Layer 4 of a small transformer language model trained on English Wikipedia (16 layers, counted from 0, width 128).
Take only the direct path to the model's output, skipping the later layers: a vector added to the residual stream pushes a token's score in proportion to its dot product with that token's output vector.

Output vectors of the tokens that the questions are about. A number n stands for (n - 500) times 0.0024.
"esc": 448 832 743 654 418 568 476 511 477 512 149 453 793 432 414 660 556 204 599 641 619 830 435 305 715 613 613 510 401 719 435 468 407 367 685 603 540 473 447 802 354 439 552 266 684 700 247 650 610 771 412 477 678 573 582 568 491 697 472 701 672 531 368 539 327 571 582 757 540 486 530 535 586 604 671 492 225 361 316 464 528 602 383 524 576 562 449 345 361 536 361 707 486 520 524 708 464 587 496 469 695 642 525 441 250 353 532 562 689 590 549 491 225 571 344 527 581 469 688 419 657 500 332 428 618 713 430 549
"verage": 334 377 573 556 202 607 368 265 596 343 138 533 647 564 284 270 494 560 718 379 177 508 374 550 393 568 336 610 802 442 195 611 601 320 579 506 396 395 389 485 716 729 772 444 601 806 476 423 304 685 772 576 216 732 575 269 564 407 448 222 658 684 445 607 549 350 433 594 450 569 503 368 738 674 457 529 345 593 729 209 332 526 676 404 401 512 327 400 534 469 472 714 489 340 638 687 966 442 130 386 832 338 409 482 391 721 475 630 601 485 801 601 552 528 418 649 605 359 502 655 536 507 421 721 846 384 520 556
"attle": 484 383 562 525 271 512 570 409 655 327 559 504 655 707 477 271 663 382 438 627 665 755 654 546 188 698 339 482 565 583 588 320 525 517 698 204 477 472 425 488 709 381 553 357 714 587 354 710 385 425 590 564 530 306 732 673 345 535 512 447 518 362 640 567 387 478 400 718 285 365 275 422 438 643 418 480 309 545 310 246 508 283 578 675 612 574 638 561 644 543 491 744 361 421 429 451 345 576 367 666 479 493 577 597 120 514 672 546 350 416 696 317 245 574 545 649 614 281 707 457 533 634 655 489 737 563 535 669
"ers": 542 534 433 720 700 520 719 445 150 650 658 549 682 586 333 540 500 483 412 233 470 449 356 693 716 467 691 535 687 475 630 578 607 720 489 570 562 561 551 347 614 717 563 524 612 642 404 680 419 451 474 212 614 561 507 263 654 314 551 526 561 242 183 461 559 477 337 591 419 655 522 658 395 525 635 498 379 584 570 492 483 332 317 456 558 682 410 535 247 385 577 765 452 498 424 212 550 391 515 573 451 847 578 399 430 421 468 488 467 252 534 686 575 720 696 585 485 513 455 426 599 674 317 485 406 669 726 680
" I": 450 551 505 385 607 404 543 707 518 418 379 532 372 578 581 596 627 714 473 428 557 528 599 667 483 490 630 432 415 549 396 539 438 685 413 521 582 505 573 414 586 574 533 539 421 558 533 566 469 427 412 564 395 394 406 500 449 327 446 499 458 376 660 462 488 577 534 435 501 454 676 565 568 440 552 510 441 430 520 411 702 646 588 451 505 381 567 508 640 672 688 307 561 488 519 491 467 415 558 585 381 457 507 432 392 416 613 472 407 585 491 366 403 406 475 467 399 369 485 402 484 596 480 429 520 570 560 518
" Born": 421 603 403 279 641 528 446 280 354 302 698 564 578 629 545 478 609 520 463 395 463 537 531 655 544 639 688 503 339 550 245 471 562 423 427 407 344 330 216 603 330 357 477 344 544 421 661 513 582 571 626 573 543 627 431 592 521 381 410 586 463 524 657 553 589 190 646 602 533 247 473 605 571 474 480 610 193 399 461 480 638 492 453 625 670 476 624 640 739 343 265 334 527 363 578 481 558 383 361 520 523 552 564 545 563 501 612 398 372 718 618 511 277 423 667 491 687 402 517 429 512 332 671 599 550 499 434 721
"for": 561 493 556 373 229 643 509 398 242 519 422 395 320 621 316 376 714 475 444 609 381 513 209 510 414 514 563 612 631 686 284 557 463 376 434 305 660 489 397 618 556 726 630 107 572 648 411 689 545 572 617 373 736 750 652 354 571 692 459 354 432 349 466 544 579 530 679 463 509 547 590 421 439 651 483 522 716 659 458 489 692 535 372 588 616 389 458 540 591 525 413 547 406 483 389 456 565 519 425 681 286 426 659 601 333 654 285 524 623 270 520 636 695 533 522 500 495 207 554 388 404 553 759 581 283 683 805 361
" profess": 386 459 535 364 348 449 487 579 301 529 425 664 471 504 460 500 373 410 780 304 584 621 411 501 423 591 320 689 664 537 553 593 510 306 182 406 441 318 599 726 604 217 391 498 512 269 330 725 428 638 371 315 517 467 401 390 528 675 483 195 267 336 610 527 400 231 655 657 385 239 597 487 463 527 541 586 579 434 628 560 351 316 514 335 595 586 364 601 620 418 538 491 588 451 680 354 485 603 457 297 614 495 513 341 424 538 674 538 751 656 517 423 307 543 316 631 606 584 749 353 617 336 488 590 403 580 479 364
"ct": 329 787 689 816 192 701 608 190 522 530 540 700 466 632 550 522 655 357 482 317 518 672 662 438 468 548 383 734 437 576 418 684 365 332 296 499 462 439 115 405 602 244 529 330 550 608 499 677 380 514 814 317 434 461 400 377 311 553 445 411 308 616 427 638 299 551 701 387 325 540 484 409 434 619 379 486 644 466 413 467 355 600 467 475 685 477 449 604 468 396 395 507 612 521 710 633 422 652 572 506 416 323 389 397 644 613 411 867 499 737 678 515 529 536 513 502 283 388 336 734 505 572 373 635 714 532 473 559
" Jul": 394 746 506 451 544 579 416 592 413 435 381 569 382 596 315 703 509 281 506 587 606 396 550 479 393 639 538 478 523 722 527 595 675 363 428 331 488 375 406 466 732 239 452 586 489 578 435 608 416 506 401 535 590 458 429 705 538 515 467 590 466 588 466 509 538 558 494 570 335 336 567 563 643 532 605 578 379 446 493 583 630 577 447 615 604 539 480 554 427 453 360 360 468 456 502 672 552 562 492 464 539 548 365 278 480 473 520 193 428 572 574 421 471 499 411 493 561 457 612 509 633 315 625 715 377 380 437 574
"gram": 651 310 395 503 395 669 535 475 556 440 175 622 293 276 495 530 711 275 521 551 254 533 256 614 434 656 624 701 387 644 451 422 435 444 315 433 361 521 541 577 532 320 627 231 708 275 454 498 515 597 300 359 321 634 652 177 547 673 443 415 441 575 625 598 474 366 682 595 333 583 354 583 381 581 466 529 477 635 310 484 520 642 596 397 687 381 360 357 754 466 142 479 426 498 459 737 560 471 396 504 494 601 480 393 314 452 414 625 330 374 481 504 154 518 518 523 647 529 469 546 480 373 721 786 445 528 685 391
"ge": 528 667 500 565 136 669 564 446 455 327 268 417 725 449 694 365 633 372 388 294 112 535 275 407 518 648 415 541 528 541 312 449 572 372 653 595 787 533 597 538 467 462 666 589 612 743 514 570 365 801 684 649 548 605 439 323 238 458 464 601 549 345 724 549 592 581 570 404 385 532 473 510 622 576 631 505 591 623 464 467 488 442 557 803 847 325 496 346 354 475 633 729 631 652 682 652 443 844 595 523 355 478 558 526 569 724 368 415 266 648 412 689 470 726 483 442 514 675 404 693 545 476 368 756 554 426 578 444
"vent": 597 598 551 715 354 652 411 414 616 397 175 638 571 497 341 261 437 370 629 521 357 825 388 730 454 500 235 572 373 511 448 508 332 426 574 522 468 374 166 385 457 256 497 465 618 524 546 893 390 682 685 366 560 765 546 594 486 379 511 423 491 409 797 648 435 528 512 646 572 597 393 612 700 636 549 494 479 557 364 357 534 668 392 575 662 373 518 819 469 523 491 806 531 501 387 737 439 332 368 640 309 414 509 603 501 523 466 492 549 196 375 640 276 515 405 548 580 474 582 341 370 550 617 717 478 427 533 482
" and": 516 519 455 458 518 404 445 615 553 563 548 330 521 436 668 598 390 613 396 624 630 496 446 593 583 478 615 547 387 605 477 590 299 532 442 671 552 536 692 547 559 642 517 541 410 278 317 473 645 534 431 465 684 397 668 577 496 528 599 582 479 317 402 444 358 535 479 471 520 710 485 419 644 386 582 545 629 510 614 425 433 373 409 283 543 563 585 590 588 591 387 243 613 470 453 458 525 307 709 346 386 456 659 562 593 468 362 752 486 597 433 497 574 404 501 419 446 516 418 518 604 664 619 495 421 510 516 629
" =\n\n": 341 411 324 164 216 577 595 409 398 546 466 655 458 814 792 629 482 569 635 774 432 830 676 503 591 563 648 432 724 677 680 401 267 191 730 403 609 244 198 222 402 400 511 474 680 234 541 496 439 446 563 403 506 438 608 499 628 465 512 211 314 591 409 527 546 543 318 484 232 660 541 607 394 522 470 518 606 534 589 340 513 481 678 749 424 518 284 448 482 364 476 221 601 707 294 566 517 429 608 562 416 434 311 347 178 619 518 489 450 431 330 693 454 595 816 488 605 609 609 185 838 612 421 579 347 252 474 379

Output weights of attention head 2. The head adds the sum of these rows, row i times number i of z. A number n stands for (n - 500) times 0.0011.
o0: 462 613 400 523 569 487 599 445 591 147 337 738 366 407 382 411 651 529 393 588 459 431 270 535 560 491 572 489 588 646 556 346 484 502 535 333 716 382 545 584 597 245 488 360 439 489 497 589 533 619 642 620 397 475 478 474 626 459 309 661 503 627 573 442 589 601 588 702 352 366 363 596 540 601 418 341 602 617 289 435 334 557 547 468 531 453 541 534 613 527 574 621 562 572 384 558 654 596 397 800 284 451 491 588 681 472 663 552 494 387 612 491 352 568 472 395 632 222 499 634 411 314 435 506 338 397 610 428
o1: 564 777 614 481 602 362 437 334 451 392 452 380 360 591 466 557 478 561 503 408 602 327 552 744 254 367 385 613 537 627 549 597 283 546 588 557 252 364 516 637 365 794 354 422 474 453 491 420 439 617 461 614 313 327 331 441 660 353 522 287 407 444 619 575 469 478 398 437 550 574 669 611 582 549 417 319 800 570 732 573 472 408 326 410 341 542 738 325 517 253 599 518 629 649 463 503 570 597 593 495 636 341 316 649 382 479 488 639 390 613 675 650 461 588 455 480 553 539 477 350 419 369 389 248 540 654 495 508
o2: 707 526 512 343 365 315 465 535 632 545 683 518 444 659 550 490 480 394 357 694 559 583 496 331 461 500 688 687 235 404 610 466 482 662 446 774 497 607 471 443 738 511 486 483 391 442 482 471 720 527 438 660 360 646 554 435 619 393 651 467 478 469 533 367 383 556 679 554 347 536 405 249 642 548 475 238 599 363 510 449 423 494 653 676 806 486 546 404 380 575 477 496 609 255 363 371 617 548 444 597 606 517 334 445 497 600 445 539 470 342 642 714 389 506 534 664 442 403 487 475 422 658 681 537 630 438 602 440
o3: 455 344 535 604 495 530 614 397 538 621 407 366 634 646 521 601 602 444 633 710 334 663 512 355 468 564 651 614 480 610 415 730 623 332 603 644 433 378 453 483 389 664 624 286 584 571 464 577 543 413 430 393 382 575 404 595 351 517 516 522 568 589 461 622 733 562 185 451 561 841 554 563 565 670 549 318 601 647 605 391 576 489 653 500 239 607 498 343 572 386 374 343 657 467 373 480 415 445 588 417 567 421 442 384 458 705 402 592 455 526 476 721 593 691 404 605 600 582 612 546 466 360 486 701 659 200 345 347
o4: 518 339 460 372 456 506 420 361 507 577 437 462 534 271 409 470 495 609 341 434 422 438 592 578 680 388 380 479 407 682 749 597 407 375 499 431 426 576 552 503 472 654 498 414 479 472 262 413 581 608 572 451 658 421 524 483 635 609 616 626 484 350 428 339 480 404 466 493 610 420 509 492 727 628 548 483 515 685 474 464 517 288 357 266 486 611 707 578 545 351 423 705 547 597 374 488 410 420 308 641 520 641 769 456 614 579 397 723 462 403 587 588 568 566 619 332 373 443 495 605 371 442 515 543 433 283 471 417
o5: 755 412 523 478 448 407 341 714 561 408 461 439 581 477 496 521 353 348 522 541 569 366 318 404 553 669 674 582 801 670 541 517 453 481 451 551 549 365 511 404 523 494 459 499 563 597 526 679 365 579 351 351 558 570 567 177 411 483 522 394 489 504 359 355 369 431 580 448 554 478 772 368 498 509 383 542 595 517 602 613 438 307 715 409 248 426 442 404 609 633 600 618 566 482 426 468 689 701 622 512 496 699 473 539 603 461 428 393 683 658 593 581 572 460 441 440 506 499 684 392 287 508 231 306 530 468 616 438
o6: 464 323 549 496 509 472 698 571 263 449 444 442 645 578 505 404 759 546 548 252 622 461 528 413 441 645 501 551 575 454 478 564 430 528 407 552 588 579 259 451 644 491 476 457 406 754 495 402 630 557 571 642 539 304 379 524 625 468 307 507 597 523 530 492 494 732 524 464 242 637 636 631 668 503 563 612 595 319 637 526 539 478 168 507 318 547 612 418 258 386 369 473 717 434 446 572 618 518 659 360 541 597 453 393 372 529 536 595 487 437 432 528 526 546 631 396 755 316 395 524 290 435 468 439 427 285 472 524
o7: 393 519 518 536 558 452 492 670 280 476 397 675 537 473 340 453 713 486 564 381 378 594 435 641 569 607 404 470 482 263 863 433 489 749 533 483 540 403 452 712 340 579 324 544 619 392 458 614 156 567 598 519 653 464 551 440 464 533 541 560 696 459 351 401 514 675 437 357 430 459 455 657 401 540 613 370 482 527 420 579 475 635 559 406 420 614 387 590 391 631 256 563 461 406 606 595 514 629 362 498 677 465 490 485 511 635 413 492 336 472 441 678 457 653 330 586 446 536 457 511 607 201 501 458 244 634 641 549
o8: 384 675 358 604 351 478 495 545 557 514 474 771 467 571 695 699 598 337 331 414 648 420 497 405 382 366 570 398 467 432 407 540 510 420 725 283 363 641 359 508 630 554 587 419 37 624 518 613 470 479 567 319 512 509 463 589 499 316 219 414 560 519 461 299 396 591 598 416 461 350 420 491 406 387 313 360 406 408 568 384 667 669 239 531 444 551 564 574 479 573 522 468 654 458 629 579 383 644 573 553 656 733 674 388 728 400 496 427 436 564 554 614 523 523 634 718 423 568 297 546 560 546 165 432 435 495 456 335
o9: 418 463 608 499 663 447 496 449 531 463 415 861 656 483 387 643 395 484 525 184 603 717 694 432 605 630 620 320 653 461 730 593 417 543 349 384 499 373 501 441 453 526 490 649 481 522 366 655 478 701 496 576 493 747 533 402 355 465 456 601 309 583 805 394 480 284 561 476 592 512 547 520 442 461 585 256 421 281 549 483 539 384 435 469 451 605 489 664 534 506 498 348 294 562 566 672 413 683 502 554 443 420 630 294 545 746 390 529 387 694 549 398 373 478 601 662 475 433 546 341 531 559 607 439 380 338 383 462
o10: 653 680 476 599 667 398 499 437 520 653 496 606 466 575 648 405 529 405 360 605 583 586 477 488 513 627 659 668 487 429 525 628 604 582 611 624 503 366 470 429 487 517 485 424 501 389 364 252 458 633 199 425 539 584 628 583 347 495 590 624 377 511 495 428 456 545 508 367 189 618 581 426 632 614 501 541 490 676 677 551 401 525 539 477 824 580 424 419 312 451 515 329 456 668 470 519 313 487 415 407 510 530 509 634 232 398 335 375 480 681 470 339 576 729 584 491 493 431 302 422 581 436 325 480 680 286 635 467
o11: 281 404 648 772 446 574 622 370 636 526 855 348 340 353 534 537 754 551 760 454 557 331 593 545 506 441 498 658 503 445 762 482 445 421 590 473 553 484 449 499 468 453 452 534 597 559 407 673 529 353 704 400 535 517 497 517 649 532 580 662 360 537 535 378 241 428 619 682 630 297 562 362 479 703 555 784 533 331 148 425 515 356 529 292 452 452 567 405 470 468 663 539 367 542 649 555 559 451 302 366 445 358 465 594 498 609 449 523 604 426 614 480 494 376 525 416 458 378 441 554 455 407 400 457 363 673 343 341
o12: 578 575 617 415 535 486 335 451 508 803 719 431 619 612 154 519 436 502 252 359 275 287 477 352 595 556 358 501 500 391 403 477 460 344 725 491 364 515 568 468 498 529 511 413 439 455 529 333 484 543 744 465 531 517 514 199 481 691 509 479 583 430 462 785 523 284 489 535 487 485 468 648 640 602 441 560 638 153 613 303 599 259 642 404 374 676 605 608 544 433 685 368 530 632 424 336 697 652 493 272 712 610 594 601 642 431 475 396 695 539 552 257 411 549 364 391 415 95 478 455 609 443 550 358 609 491 289 495
o13: 561 595 627 603 408 543 512 530 421 462 528 453 386 557 375 688 736 716 441 369 678 602 507 642 462 509 659 386 683 406 615 591 486 559 756 685 612 703 462 631 310 214 501 581 539 597 515 607 420 343 686 714 622 422 747 542 659 653 316 389 533 514 578 338 404 660 254 710 585 724 370 485 312 451 311 628 529 461 467 529 536 646 562 497 676 312 534 228 403 304 634 467 546 539 481 599 760 732 601 318 508 463 518 472 378 483 412 333 556 265 397 566 617 507 251 442 475 772 624 549 598 502 563 443 765 691 282 591
o14: 497 478 383 497 348 624 502 336 352 546 406 320 518 370 360 396 421 563 475 459 540 167 382 669 366 526 494 622 575 432 392 632 524 506 410 489 550 565 374 612 437 583 466 316 322 476 751 377 445 492 686 347 522 565 698 264 454 515 471 498 468 295 746 224 512 504 432 317 441 491 523 656 713 522 374 386 334 523 454 557 598 408 682 608 402 441 524 405 582 712 442 405 499 454 427 580 480 336 783 448 576 467 608 450 570 302 399 486 489 466 469 460 555 381 466 529 528 588 609 231 508 489 489 468 433 699 583 517
o15: 592 536 480 437 423 505 499 535 435 352 636 365 343 424 650 560 687 501 441 494 435 546 488 391 545 546 193 454 458 383 509 600 519 686 492 644 361 416 523 361 633 426 497 545 689 483 615 546 490 583 359 600 331 518 469 265 352 491 724 287 543 414 579 504 425 539 413 282 381 668 539 634 463 312 389 313 402 526 321 404 408 460 609 368 418 495 574 317 726 317 571 809 555 614 482 602 513 537 360 299 704 350 420 560 560 459 510 464 430 437 612 442 607 599 376 517 522 420 440 637 479 496 519 550 559 179 708 468
o16: 499 336 395 456 466 594 613 349 436 478 460 731 369 335 548 540 481 639 332 586 479 568 453 700 313 440 538 326 309 540 627 392 435 585 377 602 493 455 455 699 497 463 530 515 487 506 510 443 512 326 407 402 433 416 535 472 381 558 341 495 499 521 451 634 627 566 622 530 697 317 347 675 550 473 229 400 491 447 528 714 497 550 469 361 487 802 447 535 520 477 334 504 403 497 512 252 421 577 381 482 581 375 579 504 428 508 556 474 575 440 506 410 390 687 564 619 450 483 546 524 499 444 217 426 358 494 346 319
o17: 533 602 556 350 401 406 530 650 582 492 555 462 349 512 547 756 564 603 669 551 407 487 545 601 452 577 496 209 653 380 468 483 569 499 675 555 397 374 651 397 416 678 714 527 568 373 597 663 345 395 420 532 580 394 451 534 520 532 498 352 294 467 625 597 564 529 613 720 568 407 516 631 364 596 558 730 475 772 515 643 667 386 365 456 410 419 457 422 315 934 514 609 570 557 462 537 496 650 371 508 202 634 500 592 391 467 337 432 204 447 702 557 594 514 460 354 528 443 553 700 525 462 469 321 501 679 542 487
o18: 381 399 552 487 504 437 654 356 564 626 250 589 449 326 430 498 575 453 580 557 292 549 528 418 616 276 268 428 418 497 555 282 561 548 603 458 528 685 413 493 585 507 460 580 526 334 437 672 444 541 362 730 623 591 507 317 521 480 455 547 565 418 510 544 583 534 650 469 509 618 465 362 586 772 603 432 452 504 430 361 635 398 524 359 675 413 504 454 512 707 464 602 495 551 499 434 375 568 688 571 605 486 446 524 741 511 555 612 589 338 447 457 518 665 646 571 579 277 506 584 421 517 556 471 474 734 494 552
o19: 710 550 434 623 628 452 561 555 330 553 518 628 557 459 572 593 413 536 536 378 536 545 590 673 399 557 711 442 449 427 433 609 689 667 471 514 489 460 557 484 701 649 519 457 472 474 441 472 476 360 515 510 459 378 450 486 550 488 356 591 420 464 565 517 489 645 349 431 524 643 397 429 596 518 427 517 381 624 522 434 515 521 473 572 523 440 518 536 429 508 564 510 528 455 422 538 474 541 538 592 487 549 479 476 447 444 636 292 465 488 500 543 525 220 349 632 702 440 744 608 512 343 333 481 404 351 650 589
o20: 388 620 390 491 384 366 389 490 714 618 530 616 454 653 436 422 638 580 453 407 669 464 543 337 420 413 572 419 533 676 252 444 462 614 591 581 607 474 486 460 474 698 507 596 292 704 352 640 428 297 594 440 369 561 326 444 473 394 523 728 319 545 416 310 611 336 468 251 650 569 797 659 398 395 614 311 431 581 502 520 496 599 440 484 502 343 336 566 329 556 545 360 407 613 472 484 433 718 404 503 446 478 528 540 505 443 384 587 323 478 269 456 268 515 387 592 375 453 437 388 477 537 397 410 325 415 508 589
o21: 526 670 631 513 518 534 532 431 450 525 507 379 581 566 557 593 482 572 478 339 560 460 641 411 543 388 297 320 538 466 303 627 429 198 501 336 609 419 609 549 528 465 607 752 554 623 521 544 494 335 502 677 419 502 360 340 481 469 461 448 462 448 504 622 570 585 757 455 427 491 330 616 663 450 755 494 484 471 452 474 496 475 525 418 518 410 466 340 348 487 544 549 308 646 567 516 543 591 515 538 445 566 837 317 617 564 363 588 505 424 574 462 467 297 435 547 812 544 535 517 459 426 566 507 531 407 370 609
o22: 351 405 440 580 421 519 653 633 408 451 503 439 674 546 673 558 528 512 696 536 550 400 524 561 511 443 462 277 265 661 215 288 548 383 646 562 353 493 494 432 483 384 372 551 533 338 634 438 493 211 405 563 572 753 664 521 792 517 503 591 569 472 424 415 456 311 563 384 454 529 384 720 456 245 536 601 649 751 602 513 808 515 617 369 559 551 486 411 391 576 527 431 859 492 347 528 583 528 413 770 394 233 654 537 365 317 563 444 558 335 641 454 619 796 475 374 535 394 668 409 528 788 489 571 655 657 297 572
o23: 523 612 566 457 567 669 391 579 594 610 462 490 381 592 508 631 692 570 668 652 532 403 538 669 556 393 538 446 305 324 515 433 453 550 427 354 773 831 606 440 589 556 635 570 497 530 451 437 538 485 318 412 377 603 388 421 575 426 673 548 624 612 458 563 733 483 616 256 520 371 376 343 551 558 293 497 353 561 542 477 556 246 708 590 451 517 695 667 511 560 585 205 418 446 735 459 774 372 498 429 583 466 567 244 496 492 379 545 388 546 519 578 540 416 358 618 415 539 406 518 344 354 571 428 611 359 608 656
o24: 509 369 412 572 721 365 644 741 413 373 408 609 510 373 425 330 560 404 284 558 402 520 403 580 536 596 599 511 611 414 450 470 389 436 487 582 659 557 527 306 478 396 148 363 146 430 368 453 467 598 460 410 554 598 361 341 554 524 288 494 507 424 549 485 593 226 407 494 609 336 446 409 486 445 751 516 512 415 263 564 608 355 584 344 369 534 410 615 532 315 517 612 469 366 454 380 304 524 377 566 451 565 503 599 569 357 452 552 591 608 526 487 492 495 438 366 558 266 534 544 311 434 398 484 774 695 543 417
o25: 514 612 410 444 637 222 565 667 451 576 631 641 497 141 625 566 292 536 377 457 774 428 452 486 607 411 536 511 534 345 577 404 737 278 507 500 437 492 541 593 480 559 631 409 534 439 488 373 503 433 582 480 537 435 327 594 592 458 547 416 523 769 627 538 548 501 485 496 490 404 495 436 516 469 498 551 435 336 594 487 516 467 737 535 534 514 605 643 552 400 527 537 509 472 506 543 431 418 612 535 875 266 405 398 485 428 713 466 410 620 489 491 505 473 472 597 382 408 549 374 302 349 598 384 430 430 339 660
o26: 612 437 199 506 471 689 459 443 578 433 550 514 478 507 245 273 725 653 466 578 632 751 439 539 358 432 451 461 326 707 598 575 536 526 277 476 536 395 661 547 472 396 383 561 809 365 611 471 705 646 425 173 725 538 463 775 598 262 377 613 374 650 543 568 439 356 524 594 484 478 339 340 366 521 306 581 508 397 493 589 549 600 482 272 529 617 417 414 710 533 543 494 329 345 460 517 421 719 370 516 487 732 401 599 529 460 618 395 489 253 287 592 297 402 498 428 607 481 498 472 483 537 503 503 783 431 419 371
o27: 662 259 439 740 562 403 523 410 495 547 356 546 577 373 604 583 216 687 464 519 284 497 479 624 544 654 342 456 394 253 308 525 400 353 519 527 470 506 445 658 550 164 419 608 527 450 640 596 303 421 366 576 435 474 446 595 530 613 448 498 512 689 539 493 406 465 661 462 609 416 630 395 783 345 414 495 541 600 631 503 478 446 300 570 655 363 436 626 262 509 642 504 546 433 439 354 434 360 670 489 575 648 465 637 479 510 659 450 415 537 511 299 513 291 618 515 481 588 654 509 646 482 575 737 588 586 237 460
o28: 452 481 765 555 744 472 418 659 430 721 374 435 324 379 380 769 547 281 396 706 377 542 472 560 413 422 523 481 470 457 495 500 655 527 477 626 584 499 503 429 340 311 345 412 433 543 418 534 462 393 535 484 493 480 400 534 452 463 622 547 435 315 530 669 492 313 524 441 703 481 540 600 591 452 515 269 494 327 543 833 611 641 374 355 563 679 552 557 500 722 517 742 520 427 680 740 373 531 542 365 444 399 459 434 646 643 121 282 475 658 298 649 486 532 612 756 449 453 530 476 386 497 752 540 529 474 667 559
o29: 544 361 406 517 358 566 346 583 330 490 639 494 411 653 589 560 717 680 481 579 678 382 479 393 471 633 337 335 571 588 749 316 519 518 540 658 458 440 401 632 491 500 570 316 557 322 425 590 525 443 349 475 614 459 313 367 559 572 656 688 504 465 458 564 466 470 485 395 465 607 505 666 409 392 542 375 451 375 478 732 602 462 546 666 423 468 644 481 538 535 575 486 481 638 538 616 452 584 670 462 414 707 499 638 518 622 544 466 411 478 408 773 417 561 314 765 444 479 369 593 548 376 513 457 454 564 121 563
o30: 566 585 634 583 321 509 779 378 478 528 535 695 393 605 425 423 405 495 648 385 358 449 513 486 364 467 631 530 536 546 489 508 504 452 311 552 493 527 702 374 495 335 410 445 352 348 636 428 644 522 329 588 426 645 269 515 581 493 666 370 540 542 408 318 577 348 333 589 395 492 606 649 535 413 461 552 216 469 719 478 723 602 727 455 624 401 607 456 597 528 542 548 475 545 525 504 518 464 628 538 351 694 727 521 597 600 574 377 584 491 393 290 284 467 608 538 527 505 553 688 397 548 260 553 621 505 578 716
o31: 589 451 636 497 624 569 325 356 390 512 595 634 364 691 513 584 504 357 405 500 460 435 500 262 472 484 705 372 668 357 349 557 304 491 505 518 607 361 398 461 575 410 593 355 497 549 494 672 653 415 447 558 515 542 436 565 721 431 552 399 406 479 277 202 427 352 479 635 563 460 519 199 565 369 517 516 498 697 277 696 364 386 305 453 379 734 514 518 419 751 557 475 518 527 565 382 444 497 699 451 501 411 681 625 388 503 501 659 478 474 431 605 475 748 249 609 534 287 592 433 579 579 503 395 548 497 508 417

Each question shows a token from some text and the vector z that the head gathered there. A number n stands for (n - 500) times 0.0077.

" l": 541 426 577 579 582 490 517 560 562 536 576 496 333 532 417 439 490 491 593 474 504 496 458 565 471 513 360 481 639 542 498 482
Which of these tokens does it push up most? "ge"

" (": 325 469 398 429 637 570 570 362 553 667 309 593 717 496 521 604 386 537 530 476 289 534 465 480 597 425 471 395 649 437 648 499
Which of these tokens does it push up most? " profess"

" Camp": 387 358 436 373 555 806 545 630 656 512 610 513 420 687 343 223 297 354 561 399 629 349 417 390 445 457 547 571 408 264 460 441
Which two tokens does it push up most, strongest first? "esc", "ers"

"b": 393 371 429 361 603 802 573 585 615 506 598 536 441 690 304 260 273 381 581 413 607 393 405 374 462 497 573 602 380 286 431 430
Which two tokens does it push up most, strongest first? "esc", "ers"

" le": 469 504 524 458 619 518 551 632 593 442 418 457 345 446 434 444 474 558 477 365 575 458 575 465 494 437 484 420 653 552 404 497
Which of these tokens does it push up most? "for"

" p": 485 557 503 542 604 537 522 514 577 533 478 479 450 487 498 607 535 428 517 455 489 508 489 609 502 534 397 453 575 433 447 556
Which of these tokens does it push up most? "verage"

",": 566 723 487 530 672 429 494 605 536 447 500 453 449 499 611 536 661 425 495 532 439 393 411 549 584 462 482 515 532 417 558 435
Which of these tokens does it push up most? "gram"

" –": 480 551 425 416 641 410 616 491 668 487 488 486 519 479 577 498 557 323 437 499 527 494 492 578 468 583 452 592 543 535 596 507
Which of these tokens does it push up most? " Born"

"fer": 566 626 645 491 707 557 297 507 363 488 350 623 598 606 388 517 484 502 516 512 551 386 477 494 569 441 362 479 487 520 427 565
Which of these tokens does it push up most? "for"

" Sen": 516 485 518 417 677 514 615 437 632 446 509 568 425 471 497 472 494 426 324 525 498 409 504 510 483 537 442 494 589 439 471 634
Which of these tokens does it push up most? " and"

"5": 573 728 470 626 680 421 507 646 577 458 527 404 414 459 605 630 660 444 493 605 406 378 347 639 580 477 421 550 561 451 589 455
Which three tokens does it push up most, strongest first? "gram", "verage", "ers"

" before": 586 503 385 547 491 398 596 540 535 572 594 594 417 513 485 511 544 420 494 425 596 434 524 395 508 404 618 605 622 457 519 680
Which two tokens does it push up most, strongest first? "vent", "ct"

" and": 429 556 449 528 581 390 488 472 508 486 379 515 498 504 550 411 505 434 495 333 491 504 546 548 435 417 471 362 610 475 422 567
Which three tokens does it push up most, strongest first? "for", " and", "ct"

"til": 686 367 508 496 532 571 476 510 478 476 533 362 371 495 532 371 536 621 616 556 547 399 516 583 410 372 535 575 506 355 581 452
Which two tokens does it push up most, strongest first? "gram", "vent"

"ling": 505 438 539 344 654 384 645 438 594 506 396 495 403 512 537 426 523 374 479 492 441 473 444 502 477 554 633 530 360 630 479 510
Which of these tokens does it push up most? " Born"

"son": 421 665 579 599 566 672 648 527 557 391 581 435 501 515 628 510 546 545 438 181 493 301 704 283 521 373 577 724 441 318 480 403
Pushed down most: " Jul"

"row": 355 459 490 732 500 514 546 562 517 501 479 428 439 618 609 577 382 408 212 384 469 453 498 466 541 398 525 482 556 467 455 575
Which two tokens does it push up most, strongest first? " =\n\n", "verage"

" st": 492 569 553 533 689 526 461 487 525 544 566 600 426 502 429 453 514 396 533 471 555 443 498 463 512 482 475 504 461 445 468 506
Pushed down most: " Jul"

"s": 556 465 543 625 566 517 614 573 583 547 721 542 379 380 524 544 471 393 503 422 620 420 395 578 454 321 561 610 646 421 574 687
Which of these tokens does it push up most? "ct"

"field": 664 466 373 260 484 181 512 601 505 302 486 772 335 799 471 354 611 654 609 563 384 409 642 432 634 497 732 586 108 375 318 399
Which of these tokens does it push up most? "attle"

" also": 616 402 643 635 715 675 569 164 725 609 375 410 939 292 652 411 774 114 454 631 372 402 363 541 765 587 919 694 310 401 379 506
Which three tokens does it push up most, strongest first? " Born", " profess", "verage"

"am": 230 584 520 735 471 555 532 392 435 485 692 383 585 624 599 387 560 476 99 339 515 374 565 335 506 531 701 519 706 433 398 693
Which three tokens does it push up most, strongest first? " =\n\n", " and", "esc"

" S": 488 650 500 384 588 463 451 425 498 451 546 384 386 565 415 545 601 481 533 500 592 427 607 416 572 592 522 626 609 441 582 403
Pushed down most: "verage"

"an": 591 547 604 525 713 672 371 565 440 585 547 389 371 361 375 552 594 568 228 308 701 295 490 427 647 417 430 418 467 448 515 601
Pushed down most: " Jul"

"im": 394 455 560 575 543 661 309 555 561 410 403 581 420 755 718 638 450 415 293 500 553 510 607 753 269 543 345 417 409 603 564 568
Pushed down most: "vent"

"as": 377 674 543 597 517 476 399 486 471 472 474 464 485 531 533 585 592 507 380 414 623 418 579 329 443 577 464 650 610 504 425 573
Which three tokens does it push up most, strongest first? " =\n\n", " and", " profess"

" still": 442 648 480 422 511 472 542 576 609 584 353 433 564 529 559 547 625 381 568 586 664 572 631 466 589 618 412 522 554 588 500 524
Pushed down most: "gram"

" Found": 446 563 491 520 606 373 596 509 586 467 578 404 482 509 412 539 499 472 522 517 565 500 452 494 497 496 449 598 616 555 520 486
Which of these tokens does it push up most? "ge"